Layer 5 of a small transformer language model trained on English Wikipedia (11 layers, counted from 0, width 128). Numbers have three digits each and are written without spaces.
Take only the direct path to the model's output, skipping the later layers: a vector added to the residual stream pushes a token's score in proportion to its dot product with that token's output vector.

Output vectors of the tokens that the questions are about. A number n stands for (n - 500) times 0.003.
"ise": 513375393706545523405529321249644557590484628469352445477258887279614469391557484496549454693565597658572368652492509560377730526260582603433621791285528496358351193652217675745309664317347619504737504613519379401612394565481298292605396529370434153517427531404561355678643549401495334635359553455407538428374456646583512412415303362509611345559576337664488804509328415514409393372538
"ant": 440553480276485245334493536324559342403451433373289556508503419702534594591533592572416490555613368537705608473436462428577642611215515644563621398370550724267327418658454451449437341758543473440373646594448671622444277402573545518316481534489493203576689643303655494478635463513400586745504563550602507457623487288370283496483348592465735463454588625368699671650438310554469490601517
"ject": 317461452360620650395480667467484793403549346693347580342574658640459495405698601668578343519417678480539765441550399629340459613581416452736300509310496518586328406464419477715403609428539721438554799568612382331496603603379458570586443463827680578550607614313576379466532441486409183727392289200479612359579404296535612429425443523500612482531613385356599780606500367269582659639595
"nd": 614389600471554411552595348369570980618535433738495598713413865552406516465463340596779627640447547743464413522405419423609504548651405500388736366642576639369517651512392566710287549588557291460639697524666366392517595508453426254632605384643488446526439324537264361674364634433467551673580402466275554512340644357397438490620351631478474774611599527595720546331562509254714243728614
" along": 520553445475589663596512532563629404350420583466425399511630350466487392488537462565540602376429566693502511490567497402509508432407474408556471535543471443539467474475293369507440489632432519342550495413560481677540539495453589396497653419498547512590439427498450358476473560605354505674276481554679560556475522529624478600572560555519663450536669539698481510692485474478521528458505
"born": 434514410254528504589524512373428565747515541568577328606559283496662438232520703549592335413664363329520426551275371709218344437299058399391554472301336518361381647476541508644398587590749575341457543485440408658524615480397839422500406655500689526483667706244491507582592455619532773755448569375744598401572346314458524319432469419517406526512557578436446582353332324426310582328489
"ill": 571528295409630398334406451393489394415450330601267283615452490511439554550576480409603497549465507564740668581696637707465482592366218504233613626447701468467448405525611483678259500403528510557554412756343660613596526389387566404567546549456503539493659503434519512593350468440448239722470681583669500579653400409540451267333316456586506487477466704542427372554587235408575448653471
"au": 816607543266527608432798508437446438437576643481302314651493647382599574423496615553375450550409754267549638492415733544689445524511689504232462602307537577586340486439556525725387351463632529193504396311776559677523602568464580534549419419482362543567599518624447319542271397572730580357331591360366514556447575412511554418252295357356507613676517752492617286580527377550603422384598
"d": 493684503627344335678500458593412693471444480483621336636509600559460567351338298567582500552552537659446473407384545551548467316597633628707509300326326354503478534594555478523394453399638561563578522553607233333549464513448577557396543237616669612460232491482531357704585572301544706548433612476403433465371372422428520527723411469524629458431383521402652553554497433400554422564395
"serve": 459477545429826437500548603492489739545496698525442296386473550379393424419559737531448573371489493620515476504611415619392443574578488511570331414317565561746435510322617307588339614547442618546767601475490313597758469800465563507441515422618563538443658567473398506732518644417374235617253361409527618729526563447443336566333383610567723582479408709415584605439363245283627593563677
"20": 362586471361557476357542525641771424584395734445624562512409549635398493578607607495568442444567575417284622431454601415567365482495515426521432681663440461482569699630574412480506600485622677549285489524423449346449526587436511544361520649644534521462590275627425391606497503617586468567619503531541590481486477473489548487418410609606604568587479461455430394500556558386542416528635
"al": 375610426556689491549503480497374347394371463458556538260430287370452572799411519386367469512572378463523622472526390552663554576735476580530618419640420403454371450553620669398289461444607357609487375613565472617644381549594685487348376411433513503411552547565493539600510328372421441725389571645404438555572518293468447193559413420514291448608576598371522318390338215564574503583536
"ter": 374431464407581660658319592606585429653405387696470511597710734341456569118243489432601612634400540316602589419455332536563437427593601690528500428578455556543334565731343500400402776636545565377378549248377448636426521637533376545405281405585750618408744577490471558491592325542500551426504537514369507432450552459311729614677411278525455514245601650577511382636335221419543371280373
"ness": 812246522495468526544574399713574485592474650551333491520389304456830553231587851539757387238564786161445564681169553582656632408491476500395342656552653758348350248444479526712321580544596652182661414592370442449533462431452544600455523310156657552490422368263628274517356397692526399553560415521548561509431715536540644550761475170550822534513651543825451594305380361411565663764355
"line": 612341461273454353459528180504411504679561593287588574426428500361343505335722696543550437730447446568660428590524467360600489481466103735606500516432538578540419444638488540359385532338486623291517411594517483753740520486480517272587478372626581520394528453332530560483518369392516564548374500358343527653651481538486607538450438442561468549436488451603695518484334349395286625623289
"po": 490606312381470436603503440603470627478580647683645355582575562335444517445631631585533604532530439274305534486643484535340466631477468507338497504381553361592286396527481583645459525338244690418318595346541523388623671527644458510467425334575470412692627667509461369602628525476301503477569216565315500278470434754536351532586363477551473578325452466547641469459422384521516685696385
"self": 643671650504474604491483715340530646444423401719490383743484332594351522516618533579666754408563484547475696316443510659403470656398291739373610742586430721631368373508399617711371415667400611397635517508464127607667242437468496475414345475533644516684487544595563557264487441698288636673422399321666627150551420169504688182353523512268538743569717535415435396660381510556768614731570
"ğ": 461547542670327507533370301421461652639627785342464406597584473556464505483601592562607372324514543521528468556639472540365407596446504705433607631440315529405291612229500443549393621605375563395558606256668392511585626500417287679572621763551468474536751413389519215623437663674528334532470390458533612497413491649453500304688350520519516714429611471620590765477335492355396640538400
"ard": 451553275651397373496654532646643479509285568292276409574507511361213607659547766382561522616591617375671507433332381492793723492305333715287411625540662475504388660460536560468383471377508671324752550568444534656528317425579387585606641505458583522566622560710487373615544426389410507685457577638647522348472532619546336321623279267479590731603668316758655464439635372590353290401602
"ress": 479441564496341669354439605404594280549446356687551617567301512565357479710391373454629664308808546293564413466347462614500488496547684500307241481372671589267417580316449427533471607691372527378598659411569582664438267508353314444522388400378679196492775415485569294530463247416532542653139460306588569300557660586625578539649375351535721526555673375341450807441618308321530462485399
"ven": 243387603392608741500596379470411588459683410720400581520323550527175623511629403590504441535577331560529483480636483665470345597742411481651699565463644517611250587522513514659384345583649771614614511380618383366601650551465332619369605504532407541469749405330453537625618490447420591672560504663500549438566477710500493504486387539428744425475536363478704632451689313383679538378748
"ence": 628347526565455523231419419488472588487597311259482690661463574496521646558597468390381561439524454187548601684570635357470293849683572422599580368426409615223412462630505634617356441522416648473465472708249527488533347420288385496726467462508516413500319350289496397534318293416440485601461544563739584524637482590519325375832464438639617354492394737362616706756476332724413210721388
"ñ": 551364323359392395583313396456410519655671464482451534714483559542533445490360608577606436371425435613567703530646413616503438386379394460598368638464374480520335470457590469780317493600603493253472486339595776438588583422531278570708431551361403430623632654665473348570417490565480524582601519368716581560389477806441496299615327784403627517628766714652613551460327293434517487577596
"ow": 579441305762403683214547377667632399449408693405496733479568564488424595596716579446390500445542400247420557418515549658472556720182365559320761459492379404278348358457703463496366539471649784267631655341664426684429353415478714379650654514605721482403523681503529467416314381524553555566244521543448529714542340414373570412325385519404686392396454396364470563625488469398446431451468
"on": 772503596530447352310597613343667356438367365616383541500580452373514628535553552382507512660454500673579451489526627531470585440644437497533560531537571433300356456644326497364358430322244666387609666513656385382436288312513655239496456426346503575486705548527486438729610608377625513402565414451528450359540479535391430361553350349393572626465315318350608446618597396506466444411387
"gh": 536423467578566529639422345568453685581489524662403229710489583450705505314488447544640296261748596544466532566598518775607297750582512582535741518516292610474400529426487423558409383928653445327384383459624392559650619461289297489575524582342469373440535622535269401632512551518482471562622571418729558236268347523631504435716291493462560626466703442644504452530185446551449312396332
"Species": 460275572153740406394528616574243903574717545670481304904253473949431407383661538796615818668600685025555495506049462355210631757366383606561186662579484266469500375528393653383523571672407704220580473394500335388573243340495421707756494559650500220506572664460181509601177381510538147367404344459552793298699465634869522262479421098500781819612385572667320483358472256573345567669802
"ers": 481296482599287778620258651512618296400511508336436200687650314612445500619462717504364429507459590358426664524537413433465454313518480610300710482312669687188321614496637453481419414613530738328354581586486344561335570579579611389549193411537485369653406655551468385418269648364491650646410578438559507493410490288380363347639409478398531462522471479447410500404602378553451511642622
"ju": 586578503469466503526593417637509574339633425576525536592394593411452508420417581541598587509580588434415483205644511713625538490443637503607411486167277633506399555338496688571428562520616450593473594329599470475491543331364503385570383540515516578455592184464507579575469474425592344616497537440510529399426422563455666445465425506440758371565470520453677509534568232348457526456511
"n": 342525452538483419623730531493696633504484437692589507659506642587426535507432380609597561426483376640780424475351460421422581713612669490528666420580513735320328513466617585705329456310530262722480517614568405438382367483536640399338531387467459583475439438432496616604514303488594497648578407541457429564490656586414455737555474381482522884523399519603457437500586496629647510699617

Each question shows what one neuron of this layer's MLP adds at an activation of 1. A number n stands for (n - 500) times 0.0012.

n130: 557731586500334470544306528531469560547593600554468603419434598578476458583303476405513505550435435404608397533562387487461568538545533536433610439480469538522601418554495486441445460436465615507421401552293667561420613392471505560529665487516292555529460450497523649558553559466481473549603497554446655625570316469595599542415702612402606343484527511477275595658489542515534456516440
Pushed up most: "ence"

n93: 349529495528476689529409490447515471628466578380438491517490507469509565479460539625633528479474382512497614502513417521492650343537408549631368621493638419579433559474620637481553517510442415473370482427573479469556479659554456522460551455491502467521698560446568449452561405168471432490393520490631122532470510608485343553602412380590516476513412487421364589588599549342505550560449
Pushed up most: "ress"

n193: 480492586526585422382552573487500292505611490476452476664579498515522618552534476545521582608500565574401563464366516618531437327590395622416410503477503513535519445483601369295465608444507575363634518536600384322505382331413485475459525500407608376596400616398539509419487716400574614400435332533718526536477606543531505405558451531519541540478483611409657401505442641459597479500483
Pushed down most: "n"

n225: 436402557452562575524421619368497484528468562488317500497457530466502704597689477471523518479527523473455579611458552370368570509374337522497614594476581486538608491609505603308544646597546589503580489546559585578571680370390497565400596603437539564514365594412607607742325572449441495481549395591635428434517334500481366526386261618590424315765574440596593489335494542450332508542503
Pushed up most: "ill"

n100: 530301503534497376536429460521557412362486608484495558530312422612569509574563586375513512570447579502503449454507273441605475552402539306539490672707630569580545603458505632480491465681485414528484555541369488414444503557383508540449436301304534510428518488443555538494655342521602495456517521490756547542529614503575462338566582683589440617511470415500473405414455530526581487555541
Which two tokens does it push up most, strongest first? "ness", "20"

n278: 637475431507536536435474466401460541491399612463498653438555629568496600406331546383435609533588613484598593444471502495380532566371370488484522355539507454552533488491537480595405514541493502481567630506520586608496529412526299618630548477490507453435547448488446368500454301498448551502397455326610314395484516456498528521536603643574596331383482488525478583573391402431562559576470
Pushed down most: "n"

n307: 574382613509570560374596576577554466581459538519493524493457583544458391339476650511441448552384481451525414482535505471568446449624516461541425527529616477554457372419647476511373532457347465523602579381510604505587435350424448480398558505496389386393587431463437683605460495556510470525431528495607625478500538463420329483386445444463456663536363507550487560372545557477461560287532
Pushed up most: "serve"

n233: 467562574552606543485480658439349514373620493500379473456510362397508664538557305537542613427565660442344422464378513591468434628596457584442470498474481423626518470567476433562579521415423450425384522435584551657477586432527479427511577548448366544403545617483546522541498689515572459334447443459356553531483505411486352614403445398535429519477518433414535550502495585452626587309424
Pushed up most: "au"

n198: 445417519505616376336432469422458519502539593487567514476356548561487619534418469524365412532512557436497490613574490531660519602466601588431514537444622517555350416545437461305489592395667652461571452404628377572479451394668599387502469522522507597615430450463383506424431527586397451423415480441587510495473502544360478518604541610580555568420618518654633498639568714618381488477440
Which two tokens does it push up most, strongest first? "ow", "line"

n17: 505574500582617419634584393546470432513534472416393502526592417637506577438587487488539423530570547459325321340487623657503527532692485502577500413480639537388565567445525370545585507492626552479477586553590447544559490410575512529526451427466555551565310428458621415480446728474668595438522500403563465592515411627587441469328443455541421412642603624465620493442416632425431669569498
Pushed up most: "d"

n238: 589584603592578692324490493537419441510413490485594482558510484617494628364463535495615489461495464519617495556521510343581469359525522524382553380370424416508342430532562567583322358423551530513435490596572464432592566643550578486509472507472451581568472612529299473456338517470580534473572468495516233547568402550360373431600475490447360557495576420531539563439421613608296481564392
Pushed up most: "ers"

n269: 502613414493557485456525531357490645537557560551531439486512486452561355451484659582334500439500479547579560371571584459431488523486366481481400505314596478632381607302512487493704598613481514457478517480647543379465482449505617493654650583546559480508441469427603558483442314463549574522489378554473583342573535440371519480447284443610641603490519455514437524642490395408521628517423
Pushed up most: "ject"

n47: 503420417390567372567473339487426515556536412594624515520570472622559514546314554437411475593299478550593539602433308475556587334529526622492570471497479601514469643580613503532538664573485453647556487483434485497545409469507510331495460421500582678733615538576587601571422360537609547636564559565407642605608518453377630608451394648389445598329462611669475492540447420630458474471534
Which two tokens does it push up most, strongest first? "ter", "n"

n178: 528460436485436538425453514688407417410564490594748616491342472500579468400596493449597466526332569479505429449466533440588491480449476400466489529531344474446654589394460400402497564612421411469549517634543431405443573447389580476475528575528434602522526430577527645448692425599515568481396596483380683471556444548459505681495524522552543460356530390390523416478451517404470665632355
Pushed down most: "ard"

n55: 553423644447474492422495559301474482421588383558495546413444431676378325567510468576484615607543583490497451523472503552460523412427547606380590536569532508511579307443467369465547388505538507416543513573288626630500645505510605561419586414495542508565350449479365417455592558551514557440407409537350537579542626391323632471371361445630649518423518657694600474500511472726569495505401
Pushed down most: "gh"

n268: 541519563536340423487413553474354368464415529360542588407451408298557430652496441523395469556445635461561463545433517468601556500496495554344595495583517392452415400439467538444508493456466531530420495638485406561556557545464488602598439493468436677623403575561529503680549543582571612559490629505573552515555527495590474410561533369491522598346505632402564331488592489686471471534551
Pushed down most: "ject"

n20: 585624366484628596591724440716682583300628479619409278480555605471420460403430396403516553672475421527602591600402556425612518535507469515490449477570484538399335450574535260488520535415535534486453487533508481394585497369493578445427585436400459456548505624549391526506489343521580517477321684433605659530565567439584485495503510466533389611508547527487539480391455521508376448568493
Pushed down most: "ğ"

n281: 529595606357631517375495392498484496414354573471481479414389554511546381551507481482436629557571587599502414564415606507446621546575447402562574468349449505512498401537484483469555367555555372521519423477507551533470406438433489435554537408568565535559639413525530537390630440415539515560653432532429578577343608470372443547609392472411454473283381552370515377516385476500480407479541
Pushed up most: "ant"

n79: 557578495437536588437450495467340505443610717445516491660503577558423519498376518612533514468538385566324565559563531518575423382438367405569502451493552549550304429441512513620461415434567537500513395427583534433512510451342478486549341488487450495462404455429483635284520540528452343381681383379595639431430500512303520406551224570406458527612431556527524581415472474500610570477411
Pushed up most: "ñ"

n21: 470455349488551495354541479568488507606621712500578493507473465400405539458615463636505511420458442479528460512576520525512458442343557505474486533444473566564370493516585447464624465520486543474284498529381403359421523440450575535423532665556481493619381574595498617467710457476388401435603304555569605317423438628502455512431418449476535512392445567502475414592588464588475519284411
Pushed up most: "po"

n194: 343701624374518342539450352372557352594407592362473498537537503424493562562473529445452546389560432416531492366443646495500581329467490418592500439608503513538433381468373388495570533585502685351492375540622445465376573531481619492536381603470505505479575281515599593482548456418415571425514463469477485553513433559446523497577386321523628470349488495576419536490592602446602578733390
Pushed down most: "nd"

n49: 685543429521424470497445452573529613576445374427435560441548633468380611602522575423561389698570456292600543539594524551424472475586634370500559549583466492434564561574459522527541414545510576514519568452527467564512543299532442576400544479472516437375452650585581342632503536584511383575511722508619722578461388374575520503601556435593554548511596500724549403432463500700480274571490
Pushed down most: "serve"

n317: 454448379433554474516536699650376515602399474344392407661479600405444558495514453483430432581476511355430296256551558608487522378488525597550419562340589510535500415370651604574568608479522495530503587551415593536688521414424446429540608490473444548505436376367495489489562510461521524744570539580461586524520435522533498541451627434455630478603356484383481555573603529442524500559467
Pushed up most: "ju"

n73: 450500571487631570362453467623378618713459555533406412394622412371422409502403420627500485494562622502675437469555702608500533443507500510331485566535451587612595600640533475380541528582570498408724599588386402473510451335498513510551406575558632523505370495431438485520532386476478393585491492490506624500477622352574520286614572484377524566478559457576591515497603503308449425568517
Pushed up most: "Species"

n218: 367521433500427523487603392382363481390477485581652520389517458475473463438568345647395616513535434604552403618506444611542462406531630514392459534467563550513476599562441556436669491473521452462374436442477533360463541582607564502514472577400332349417580267423478629445582495549374534430497470568604640521701553459642533480495329451585454519535477408500495471536350432620429544556491
Pushed down most: "ow"

n31: 528416462560638609596305562552566334453531386587485635616420564557422548475314613500430386539516482428456493597451475541510462603455420524471546394602426430443685485495433531359445571455455394504493539520392460477590505529530383502511472590498473483472335575570500500580513468450339555471532378418503558689603491370660558525567398502572459505520307558608463674498470440539491361522347
Pushed down most: "au"

n14: 731505642599541538429435381342500462494582355468663580614409408571495390554500324438629523512408415476524508728414421544590326424441569379445436420571435585441428443428459482452469451394428526546534551531503410339613552567458538511613589633487394494773573543569528361292411441455325518419617363245561556512402347530494379543546507469508485383579529428657543436634704614494511548497536
Pushed down most: "ter"

n81: 488586434463485441604549503458492372611476377546524429534476435410338548385454548465503618627423630362528641590423479479523563527445334340449429579621518396574584408593500467583471447579478522420616583602316524399502565621464664322459564518509621373511540453602541320573590467482489517523619355564296341353438557536549378387569604435451416397653620569449539615466584545454381531586524
Pushed up most: "ard"

n265: 443568609606524556539550524567291478448609588567407596373374600516496627534551505452477500495557484540471673473489304454475577414473510566441467693464495561500460530401512521535514498371536463633535622366606430559507544416618584526493559448547584460467543460615291372433584441432524458426734661419549372468475607434363485505275634525464490500536549307481493476408515509458430584463386
Pushed down most: "ence"

n305: 419442598539388463756513522513626435508406461615372427653568483495502466512627500461495479349559460449418433513504417622544570530512652465457611490615454656616456722512550538601486532692365319542497410620581406613500519597507640423618495719571508677442475498462539538581403638601552481500455570558450138511584480490535422633466555490608454443452532497480478394546593646444514485572481
Pushed up most: "n"

n248: 352651580615350311366492463792423545490430495546447434449401525476632511397512479591511522412443382610549440525423358465495592403552630480444468485600477583435420484566573476524543512295502435374547472441417604553445369515418618572519420513500382469468475424340402529546605567534394702525483453426458265483510615528589394558345603544537589548465537545414507447400523566454575431712467
Pushed up most: "n"

n134: 609520483574399495535457397579442434574463659587521486510340532483511494472424627524409512560507603493614424495562650487380637619465503405642593555606579522612522343466685513595562488448461583523510439449556412461612771545386485495687502309446576591565446621352642437577547404541487564500503544447597480400455575540518552384479503520618516670474594404502486488490362585468650619518432
Pushed down most: "ant"

n290: 471409532472503585396607524514380466383606500625514518379664608508498470540485368364528366430359534500485526438560367294409524637603446396562407412532358613477556555477524494456454463545505362488589514542437433548579333589469489466482529500415579363321532521454604230221408579530633533400527752333425576520595495462524492608289548653436500431526456388479479562342522661489490350648503
Pushed up most: "ject"

n94: 453510541572531540471502365493441599429646426497406608498560385511416415480420495516480459490545500419430467384620500551591580387487524512582502644652410361652463510442531521512557348538521571311373493619595534327415658534443595590598409439321610456309491640505405412470483546547337605459481495527455544513432582452488471664500429529524454621482468402419507510554399625587537451434540
Pushed up most: "gh"

n146: 396507375557393442583587452495584345426402393433477719505602526456500337422578588375558543537432464554448304400528587485527450456457468399498505461464515403453619475577447508493470626530488553496527611563544608394463635490477435488521546466625588596568474500585515646365497461525651392412470557444551583434637413319456384552450593616500695486454537402534656347576411594505581544542471
Pushed up most: "ow"

n41: 473578539514525597398680563494401429352408517577674458503566511444580559412585462400613616561402506476621497458632459421500555476536494494528433294261392483667631385575428494607592489546329434435612338432660503602495577492421577481383523430475449409564448467450335525653570508727476601649488604483615973479506589545520464442419486752373648439423672564653511453531468572601558607366469
Pushed up most: " along"

n29: 512505627541502567362639478442596444573639543437448585372571454554494601537533479457438423621570589395650410428590450565432398450516493485441296505505535507468373559443654505578371563492493585447416432488532592466514570517465451466420367600417550492647536358577528379220515390627511495525434429473484520591460390510443471574331582558554492434531500443721574636598345459448451565503685
Pushed down most: "d"

n139: 542356498565591587613315475364577460510623557548489589423500606517435730519455469427450559737490585483413557586420341416613480527619336603513493613460487603384399648570584524586480532529556419672404602421572435429447338472498463554562534558452505546432537502492464546626552490466565507462698402588506460394480554435487458536456417385610436599317440448522502603515402317513481411633650
Pushed down most: " along"

n173: 558508378612505609391419527469580548514491682387601449435480441523507636457451497545613546364537428529512452686301440543380637425352497367495476391629666666433414511487513576581379736463399513513627492424541604477536402451461489457404679481572459492409545588399506407410559329609688311514631520374388516355674603445653424424410444586339468484610484497592545527492584555582510569561602
Pushed up most: "ness"

n109: 397370535554418489495433599482400621344562358457505531488448549378596447533490508605435597555333585570435612457757667466657404500561611500344572608488400485435473560333627583558617554497432510609536526493492554518426535462555453414474502465580439510400613458432390566353382477523659421444525536528478287377617532495487465580534680533452415443402563508382408399411691476626500477544460
Pushed down most: "born"